Layer 8 of a small transformer language model trained on English Wikipedia (12 layers, counted from 0, width 64).
A neuron's activation on a vector x is GELU(weights . x), where the dot is the dot product.

Input weights of the MLP neurons that the questions are about. A number n stands for (n - 128) times 0.0046.
n3: 126, 141, 104, 135, 130, 104, 118, 166, 121, 144, 134, 166, 196, 106, 163, 67, 134, 158, 134, 93, 136, 126, 110, 98, 138, 160, 104, 106, 116, 149, 138, 121, 135, 89, 145, 111, 106, 65, 152, 148, 105, 134, 168, 100, 100, 127, 130, 105, 80, 115, 132, 106, 146, 90, 111, 118, 119, 143, 143, 174, 119, 90, 136, 88
n23: 111, 105, 166, 105, 115, 97, 135, 113, 159, 141, 106, 130, 146, 126, 167, 71, 141, 112, 81, 200, 114, 93, 99, 143, 128, 134, 116, 133, 138, 125, 89, 138, 138, 140, 75, 135, 81, 108, 168, 175, 191, 157, 155, 75, 131, 150, 114, 146, 103, 145, 131, 116, 118, 134, 185, 130, 118, 83, 187, 95, 141, 115, 128, 151
n39: 112, 163, 156, 115, 143, 68, 134, 134, 109, 162, 129, 51, 130, 138, 77, 124, 117, 169, 108, 140, 168, 161, 148, 127, 137, 121, 143, 122, 142, 139, 137, 105, 131, 148, 126, 145, 150, 100, 121, 47, 103, 152, 149, 145, 113, 87, 126, 129, 108, 122, 136, 177, 162, 136, 205, 98, 120, 145, 120, 139, 128, 127, 127, 157
n43: 81, 159, 102, 135, 110, 77, 154, 135, 144, 152, 135, 169, 111, 130, 166, 131, 137, 151, 128, 139, 101, 121, 152, 90, 101, 142, 139, 104, 122, 124, 149, 113, 133, 138, 83, 135, 82, 100, 99, 130, 137, 136, 139, 128, 120, 175, 135, 116, 204, 143, 126, 129, 139, 91, 153, 120, 149, 131, 155, 117, 100, 155, 151, 148
n46: 68, 135, 120, 156, 119, 91, 143, 137, 102, 73, 121, 157, 116, 112, 154, 161, 126, 166, 115, 130, 135, 142, 127, 122, 138, 171, 150, 125, 103, 70, 147, 160, 133, 128, 77, 97, 182, 95, 106, 122, 153, 156, 86, 156, 171, 91, 90, 97, 116, 125, 121, 142, 145, 121, 193, 106, 139, 136, 123, 165, 110, 120, 118, 137
n51: 120, 71, 180, 62, 162, 90, 167, 116, 94, 161, 87, 164, 111, 90, 92, 78, 121, 104, 128, 129, 108, 130, 116, 145, 102, 118, 186, 67, 102, 121, 145, 156, 150, 203, 105, 112, 164, 155, 162, 142, 156, 137, 196, 128, 79, 115, 140, 127, 85, 188, 88, 117, 169, 92, 156, 116, 107, 84, 155, 211, 89, 114, 163, 129
n64: 111, 154, 188, 125, 95, 143, 156, 166, 58, 138, 139, 130, 110, 110, 135, 138, 117, 123, 120, 162, 136, 158, 107, 126, 146, 106, 127, 106, 155, 145, 157, 102, 123, 106, 73, 79, 132, 166, 145, 132, 156, 118, 96, 115, 132, 72, 111, 150, 117, 146, 119, 119, 147, 132, 104, 127, 140, 141, 116, 119, 147, 155, 106, 90
n66: 149, 89, 91, 120, 143, 170, 98, 123, 118, 101, 112, 122, 128, 112, 125, 105, 131, 118, 145, 125, 170, 115, 119, 184, 124, 126, 119, 102, 131, 119, 130, 159, 117, 116, 163, 181, 108, 122, 145, 162, 132, 122, 118, 140, 136, 97, 137, 153, 105, 125, 138, 149, 132, 182, 86, 136, 117, 110, 103, 170, 134, 141, 132, 109
n86: 131, 147, 135, 95, 145, 124, 105, 131, 88, 198, 131, 127, 189, 129, 108, 94, 84, 120, 141, 142, 122, 129, 134, 130, 121, 89, 157, 115, 115, 103, 141, 113, 170, 178, 133, 102, 172, 123, 159, 157, 174, 124, 159, 109, 87, 104, 117, 95, 138, 97, 114, 135, 173, 167, 110, 93, 137, 142, 138, 166, 99, 166, 155, 127
n101: 190, 101, 103, 78, 145, 198, 132, 125, 124, 115, 124, 123, 145, 103, 133, 180, 102, 107, 100, 90, 168, 139, 131, 98, 89, 166, 92, 122, 125, 148, 127, 125, 135, 118, 95, 150, 153, 116, 133, 72, 135, 81, 111, 101, 134, 98, 65, 145, 140, 136, 154, 110, 141, 106, 168, 138, 103, 154, 119, 123, 140, 144, 118, 93
n124: 121, 108, 147, 132, 116, 166, 116, 173, 93, 189, 132, 135, 127, 121, 117, 95, 131, 130, 102, 91, 132, 149, 90, 123, 96, 92, 112, 116, 158, 136, 134, 79, 101, 131, 132, 97, 148, 141, 165, 107, 115, 143, 128, 102, 127, 117, 189, 120, 123, 117, 137, 145, 131, 124, 116, 144, 149, 145, 130, 169, 96, 133, 149, 88
n131: 102, 155, 108, 135, 134, 113, 169, 156, 128, 131, 117, 185, 127, 106, 168, 154, 90, 115, 155, 166, 132, 111, 137, 104, 136, 155, 183, 106, 97, 95, 121, 150, 157, 87, 131, 127, 116, 106, 108, 160, 87, 88, 142, 195, 154, 113, 52, 112, 113, 124, 108, 100, 147, 116, 158, 137, 108, 82, 112, 116, 150, 133, 125, 139
n145: 163, 204, 151, 174, 142, 169, 161, 153, 138, 82, 120, 84, 147, 126, 132, 159, 134, 104, 114, 163, 152, 163, 120, 95, 125, 118, 108, 124, 165, 106, 150, 115, 129, 138, 82, 144, 81, 74, 118, 127, 92, 193, 129, 124, 148, 154, 110, 148, 142, 114, 123, 114, 163, 132, 144, 144, 112, 128, 92, 112, 102, 171, 84, 141
n150: 107, 119, 144, 137, 150, 119, 114, 119, 165, 102, 106, 104, 130, 117, 148, 90, 126, 170, 103, 181, 143, 132, 126, 111, 139, 151, 138, 104, 185, 138, 132, 112, 197, 123, 103, 165, 95, 80, 102, 170, 126, 121, 161, 111, 122, 134, 127, 103, 150, 119, 144, 110, 130, 143, 128, 121, 145, 94, 137, 139, 117, 117, 143, 178
n153: 81, 174, 80, 143, 150, 98, 98, 97, 119, 121, 130, 130, 113, 116, 136, 85, 113, 95, 106, 148, 116, 174, 131, 162, 138, 122, 127, 66, 158, 128, 141, 111, 135, 98, 160, 168, 87, 95, 111, 135, 115, 124, 134, 145, 109, 160, 148, 108, 130, 121, 133, 163, 140, 171, 120, 124, 144, 98, 128, 161, 111, 122, 145, 167
n171: 134, 85, 89, 88, 158, 171, 122, 96, 151, 107, 149, 126, 150, 73, 169, 91, 172, 87, 156, 119, 132, 90, 139, 146, 121, 97, 99, 112, 158, 97, 139, 128, 66, 145, 158, 196, 80, 79, 160, 179, 95, 143, 113, 144, 113, 93, 146, 53, 89, 212, 171, 161, 185, 166, 116, 132, 67, 71, 105, 77, 213, 146, 174, 130
n187: 102, 107, 177, 62, 156, 137, 179, 96, 87, 126, 114, 111, 107, 70, 137, 96, 139, 131, 79, 50, 187, 94, 164, 108, 132, 115, 138, 65, 109, 143, 142, 180, 76, 213, 103, 157, 149, 189, 129, 181, 144, 132, 119, 77, 69, 128, 144, 130, 55, 144, 159, 176, 135, 99, 117, 123, 130, 128, 99, 233, 101, 128, 146, 207
n195: 118, 98, 138, 136, 120, 148, 142, 79, 97, 133, 130, 83, 143, 84, 160, 70, 103, 128, 103, 162, 141, 95, 108, 148, 150, 95, 145, 93, 179, 167, 155, 162, 80, 213, 162, 104, 167, 154, 119, 161, 122, 141, 136, 20, 101, 151, 97, 166, 109, 166, 135, 158, 117, 78, 170, 90, 135, 139, 71, 126, 105, 106, 125, 157
n221: 110, 124, 101, 138, 118, 110, 134, 124, 105, 145, 92, 153, 151, 121, 125, 110, 140, 106, 126, 154, 111, 122, 128, 155, 135, 144, 133, 114, 113, 128, 139, 136, 100, 148, 95, 128, 101, 110, 119, 150, 78, 132, 130, 150, 123, 127, 181, 178, 145, 103, 128, 143, 117, 192, 83, 125, 157, 116, 134, 167, 106, 134, 149, 119
n223: 199, 181, 141, 36, 136, 238, 125, 74, 177, 110, 124, 89, 106, 140, 121, 125, 120, 110, 21, 145, 89, 166, 189, 92, 79, 196, 128, 114, 165, 116, 137, 87, 149, 99, 135, 154, 100, 143, 142, 126, 102, 147, 130, 80, 102, 156, 133, 121, 73, 170, 118, 58, 148, 133, 165, 156, 101, 133, 135, 136, 145, 248, 162, 76
n228: 134, 120, 158, 86, 66, 171, 150, 133, 111, 141, 122, 141, 136, 152, 76, 91, 108, 130, 130, 98, 137, 203, 118, 105, 137, 160, 162, 137, 153, 139, 157, 131, 120, 148, 130, 157, 103, 185, 119, 189, 99, 119, 41, 141, 99, 146, 144, 120, 177, 85, 166, 123, 118, 89, 134, 92, 143, 171, 54, 133, 134, 153, 137, 111
n229: 151, 97, 91, 89, 104, 115, 149, 110, 108, 163, 143, 173, 130, 146, 147, 133, 134, 168, 145, 64, 137, 90, 150, 74, 105, 130, 149, 147, 57, 103, 161, 115, 132, 161, 115, 108, 127, 130, 126, 130, 142, 134, 149, 149, 103, 121, 107, 144, 186, 131, 115, 144, 154, 85, 142, 171, 110, 107, 120, 117, 143, 150, 151, 136
n233: 140, 135, 181, 154, 103, 175, 161, 143, 107, 98, 124, 102, 81, 98, 147, 136, 145, 171, 157, 127, 112, 97, 165, 152, 163, 147, 110, 122, 138, 164, 139, 115, 90, 136, 121, 127, 92, 87, 127, 112, 134, 67, 150, 132, 115, 116, 139, 90, 113, 133, 147, 141, 136, 92, 74, 79, 137, 170, 112, 116, 183, 154, 88, 140
n249: 170, 114, 93, 93, 137, 214, 121, 113, 87, 123, 123, 153, 124, 143, 171, 113, 111, 136, 129, 128, 156, 127, 138, 158, 116, 118, 133, 141, 105, 111, 120, 139, 110, 138, 103, 116, 144, 112, 134, 161, 111, 126, 135, 180, 101, 114, 117, 154, 67, 105, 115, 147, 142, 143, 89, 146, 109, 127, 148, 132, 144, 136, 124, 121
n254: 154, 121, 125, 83, 87, 128, 136, 133, 126, 99, 153, 128, 143, 95, 149, 112, 130, 96, 165, 133, 164, 133, 104, 142, 132, 130, 85, 121, 94, 95, 152, 122, 146, 126, 178, 109, 106, 138, 145, 123, 100, 108, 177, 135, 145, 111, 170, 151, 156, 116, 151, 102, 163, 120, 93, 127, 77, 165, 73, 180, 184, 134, 124, 103
n255: 101, 165, 162, 146, 140, 130, 115, 108, 107, 137, 103, 136, 69, 108, 155, 142, 128, 103, 79, 198, 161, 153, 128, 140, 112, 141, 152, 111, 156, 127, 115, 90, 141, 147, 72, 130, 99, 129, 154, 131, 128, 134, 178, 121, 164, 106, 112, 157, 205, 86, 127, 115, 95, 130, 102, 84, 114, 144, 147, 102, 115, 145, 118, 140

Each question shows a token from some text and the vector x that enters the MLP there. A number n stands for (n - 128) times 0.052.

"S": 139, 127, 120, 127, 155, 125, 120, 156, 128, 129, 147, 142, 111, 124, 140, 118, 140, 128, 120, 123, 104, 111, 126, 151, 118, 90, 125, 129, 108, 133, 126, 152, 166, 119, 134, 108, 161, 134, 115, 127, 147, 137, 127, 129, 135, 113, 124, 130, 122, 120, 93, 123, 92, 121, 130, 148, 144, 132, 127, 136, 138, 100, 144, 120
The neuron with the highest activation: n51

"B": 147, 134, 134, 123, 154, 135, 124, 142, 123, 107, 164, 123, 154, 136, 113, 118, 138, 130, 125, 120, 84, 113, 134, 143, 127, 72, 128, 121, 123, 130, 128, 159, 174, 132, 134, 106, 135, 138, 124, 136, 119, 141, 131, 126, 139, 124, 114, 131, 120, 110, 102, 138, 128, 135, 121, 149, 161, 128, 129, 118, 139, 110, 105, 124
The most active neuron and its activation: n86, at about 1

".": 141, 128, 124, 137, 122, 112, 111, 146, 123, 112, 169, 115, 119, 152, 130, 119, 158, 128, 121, 135, 120, 115, 137, 160, 139, 115, 120, 107, 125, 139, 125, 143, 95, 107, 144, 122, 145, 134, 149, 138, 153, 141, 123, 111, 144, 131, 134, 126, 128, 141, 122, 149, 104, 130, 88, 170, 141, 143, 107, 107, 131, 119, 102, 102
The most active neuron and its activation: n66, at about 1.1

", ": 119, 149, 125, 127, 133, 143, 123, 172, 137, 130, 150, 113, 144, 142, 100, 135, 141, 130, 122, 125, 112, 144, 136, 130, 127, 140, 123, 139, 104, 131, 122, 145, 135, 108, 146, 108, 141, 137, 118, 119, 124, 147, 123, 133, 119, 133, 138, 131, 127, 106, 93, 126, 151, 122, 118, 100, 142, 134, 108, 106, 132, 105, 122, 117
The three highest activations, in order: n228, n39, n3

"a ": 121, 122, 139, 133, 122, 107, 145, 156, 153, 133, 151, 130, 120, 137, 108, 138, 145, 135, 127, 132, 104, 144, 137, 120, 140, 126, 123, 156, 116, 140, 124, 124, 133, 113, 142, 110, 146, 143, 105, 113, 138, 116, 111, 129, 125, 135, 115, 116, 139, 147, 104, 124, 50, 106, 130, 117, 170, 148, 140, 87, 137, 121, 133, 126
The three highest activations, in order: n43, n228, n233

"of ": 134, 117, 125, 126, 127, 112, 115, 175, 114, 138, 134, 119, 117, 138, 129, 132, 127, 135, 138, 136, 120, 125, 144, 119, 123, 105, 128, 127, 94, 125, 146, 125, 129, 121, 141, 108, 158, 133, 116, 129, 140, 133, 126, 133, 125, 140, 142, 127, 124, 113, 101, 143, 91, 126, 129, 138, 143, 144, 129, 105, 133, 121, 126, 126
The neuron with the highest activation: n229

"Fin": 153, 134, 128, 169, 154, 131, 94, 144, 150, 124, 161, 156, 121, 123, 142, 123, 151, 120, 119, 108, 116, 118, 116, 120, 126, 140, 117, 148, 104, 122, 101, 133, 156, 115, 126, 115, 144, 135, 107, 127, 121, 146, 105, 131, 131, 126, 141, 125, 137, 145, 117, 137, 125, 114, 105, 156, 144, 125, 118, 119, 117, 111, 127, 111
The neuron with the highest activation: n3

"0 ": 133, 122, 138, 123, 111, 129, 127, 170, 131, 111, 123, 125, 143, 130, 135, 140, 156, 139, 135, 118, 99, 138, 117, 152, 103, 132, 120, 141, 103, 138, 100, 140, 130, 126, 138, 107, 137, 137, 105, 126, 126, 126, 128, 138, 129, 141, 143, 112, 118, 143, 126, 128, 85, 128, 104, 125, 167, 145, 113, 122, 133, 113, 120, 122
The neuron with the highest activation: n233

"th ": 135, 119, 144, 123, 135, 128, 105, 164, 149, 138, 135, 129, 133, 143, 119, 126, 136, 134, 144, 116, 140, 143, 141, 124, 131, 121, 124, 141, 135, 137, 97, 153, 122, 97, 145, 129, 159, 133, 113, 119, 135, 112, 118, 126, 123, 141, 134, 109, 125, 141, 123, 100, 78, 94, 119, 147, 134, 144, 114, 118, 137, 101, 120, 121
The most active neuron and its activation: n228, at about 0.53

"Championship": 132, 128, 108, 134, 144, 119, 106, 154, 151, 113, 167, 147, 123, 142, 114, 128, 166, 137, 122, 115, 101, 138, 127, 128, 137, 136, 116, 147, 107, 149, 116, 134, 133, 101, 136, 119, 141, 126, 92, 116, 118, 138, 109, 121, 124, 155, 138, 137, 142, 150, 110, 141, 108, 113, 117, 147, 184, 113, 112, 131, 112, 131, 125, 104
The neuron with the highest activation: n43

"ine ": 131, 133, 124, 139, 143, 156, 115, 152, 116, 121, 120, 115, 133, 149, 101, 129, 135, 128, 137, 131, 116, 137, 129, 149, 179, 141, 109, 151, 95, 146, 103, 140, 113, 98, 146, 127, 136, 138, 115, 130, 124, 122, 119, 118, 125, 147, 123, 124, 143, 148, 99, 108, 115, 120, 108, 129, 186, 110, 116, 124, 141, 100, 114, 120
The two highest activations, in order: n233, n228

"7": 120, 134, 138, 138, 118, 121, 130, 146, 127, 122, 152, 105, 129, 127, 102, 131, 151, 132, 139, 118, 105, 125, 107, 157, 152, 137, 105, 157, 107, 139, 104, 123, 139, 139, 152, 93, 143, 137, 130, 123, 128, 138, 115, 126, 144, 146, 143, 141, 125, 122, 121, 122, 61, 147, 118, 138, 195, 145, 100, 144, 127, 119, 107, 105
The most active neuron and its activation: n124, at about 0.99

"ew ": 121, 137, 127, 124, 147, 119, 119, 165, 143, 131, 140, 119, 122, 135, 121, 127, 131, 118, 138, 139, 144, 152, 133, 143, 151, 119, 136, 135, 111, 121, 99, 158, 125, 75, 144, 145, 148, 129, 108, 117, 120, 126, 112, 144, 138, 123, 129, 125, 122, 126, 117, 125, 82, 116, 140, 114, 144, 130, 112, 100, 130, 115, 120, 140
The most active neuron and its activation: n131, at about 1.3

"| ": 142, 137, 132, 132, 111, 142, 122, 180, 127, 132, 136, 126, 117, 144, 124, 140, 153, 136, 126, 129, 119, 129, 120, 132, 122, 109, 131, 131, 105, 124, 128, 134, 127, 116, 127, 110, 150, 132, 128, 127, 128, 136, 129, 129, 132, 130, 127, 126, 122, 109, 110, 133, 116, 115, 106, 149, 170, 133, 120, 112, 128, 108, 127, 121
The two highest activations, in order: n124, n64

"D": 147, 150, 130, 140, 152, 104, 117, 143, 127, 149, 178, 132, 119, 145, 123, 121, 129, 119, 121, 131, 108, 114, 119, 143, 126, 101, 124, 119, 126, 133, 113, 143, 187, 113, 120, 114, 132, 132, 97, 141, 127, 142, 134, 116, 128, 124, 132, 113, 128, 131, 119, 125, 115, 114, 126, 149, 180, 123, 123, 129, 135, 96, 104, 132
The most active neuron and its activation: n150, at about 0.59

"G ": 118, 135, 125, 124, 127, 107, 103, 155, 123, 113, 145, 134, 120, 138, 134, 136, 160, 128, 137, 144, 93, 139, 148, 151, 130, 125, 134, 137, 119, 120, 96, 157, 139, 91, 136, 135, 124, 143, 93, 156, 127, 134, 123, 132, 136, 147, 118, 113, 124, 129, 124, 111, 78, 121, 107, 122, 176, 140, 125, 108, 131, 104, 129, 127
The three highest activations, in order: n131, n153, n43

"8 ": 108, 119, 144, 129, 113, 120, 129, 162, 141, 128, 126, 122, 135, 139, 113, 126, 144, 131, 144, 132, 97, 130, 134, 132, 130, 151, 116, 146, 114, 129, 111, 139, 128, 116, 147, 100, 132, 145, 102, 118, 137, 137, 113, 132, 131, 146, 132, 120, 118, 141, 113, 104, 104, 130, 129, 129, 220, 134, 93, 131, 135, 123, 125, 122
The neuron with the highest activation: n228

"end": 155, 139, 129, 127, 160, 124, 93, 148, 135, 130, 149, 142, 138, 133, 128, 127, 137, 122, 139, 120, 106, 127, 122, 150, 99, 93, 118, 118, 117, 121, 85, 138, 130, 127, 146, 118, 142, 131, 80, 126, 126, 128, 126, 113, 146, 145, 129, 120, 132, 140, 117, 166, 109, 116, 112, 168, 158, 111, 125, 116, 125, 122, 134, 121
The three highest activations, in order: n124, n153, n66

"ch": 140, 150, 121, 127, 144, 141, 107, 136, 150, 123, 129, 115, 138, 140, 111, 142, 124, 123, 122, 134, 119, 151, 133, 139, 118, 104, 138, 152, 113, 143, 59, 114, 155, 126, 129, 98, 175, 141, 120, 115, 139, 129, 113, 100, 132, 151, 135, 139, 139, 129, 104, 109, 112, 95, 131, 138, 164, 131, 122, 102, 142, 112, 124, 113
The two highest activations, in order: n223, n101

"was ": 146, 132, 134, 134, 133, 151, 127, 168, 136, 127, 152, 123, 127, 114, 111, 136, 139, 123, 127, 122, 94, 127, 140, 130, 136, 125, 116, 138, 108, 135, 127, 126, 137, 105, 121, 122, 149, 131, 100, 127, 134, 137, 105, 137, 128, 155, 128, 120, 122, 109, 103, 113, 166, 138, 106, 161, 90, 142, 130, 98, 136, 132, 123, 122
The neuron with the highest activation: n223

"After ": 134, 123, 124, 143, 141, 115, 107, 167, 126, 141, 154, 113, 133, 129, 120, 126, 144, 118, 131, 119, 117, 134, 150, 130, 114, 127, 135, 146, 112, 130, 121, 123, 119, 135, 127, 111, 130, 156, 115, 135, 131, 133, 117, 143, 120, 131, 135, 112, 119, 86, 114, 132, 140, 134, 113, 149, 116, 142, 130, 111, 139, 132, 117, 127
The neuron with the highest activation: n86

"am": 129, 124, 116, 122, 147, 132, 119, 145, 148, 133, 115, 113, 141, 151, 121, 137, 151, 130, 126, 129, 117, 137, 141, 122, 127, 113, 115, 153, 106, 139, 112, 137, 142, 118, 128, 125, 165, 126, 120, 95, 124, 108, 114, 128, 138, 145, 127, 144, 134, 126, 78, 140, 31, 143, 142, 130, 162, 124, 128, 117, 119, 132, 138, 127
The neuron with the highest activation: n101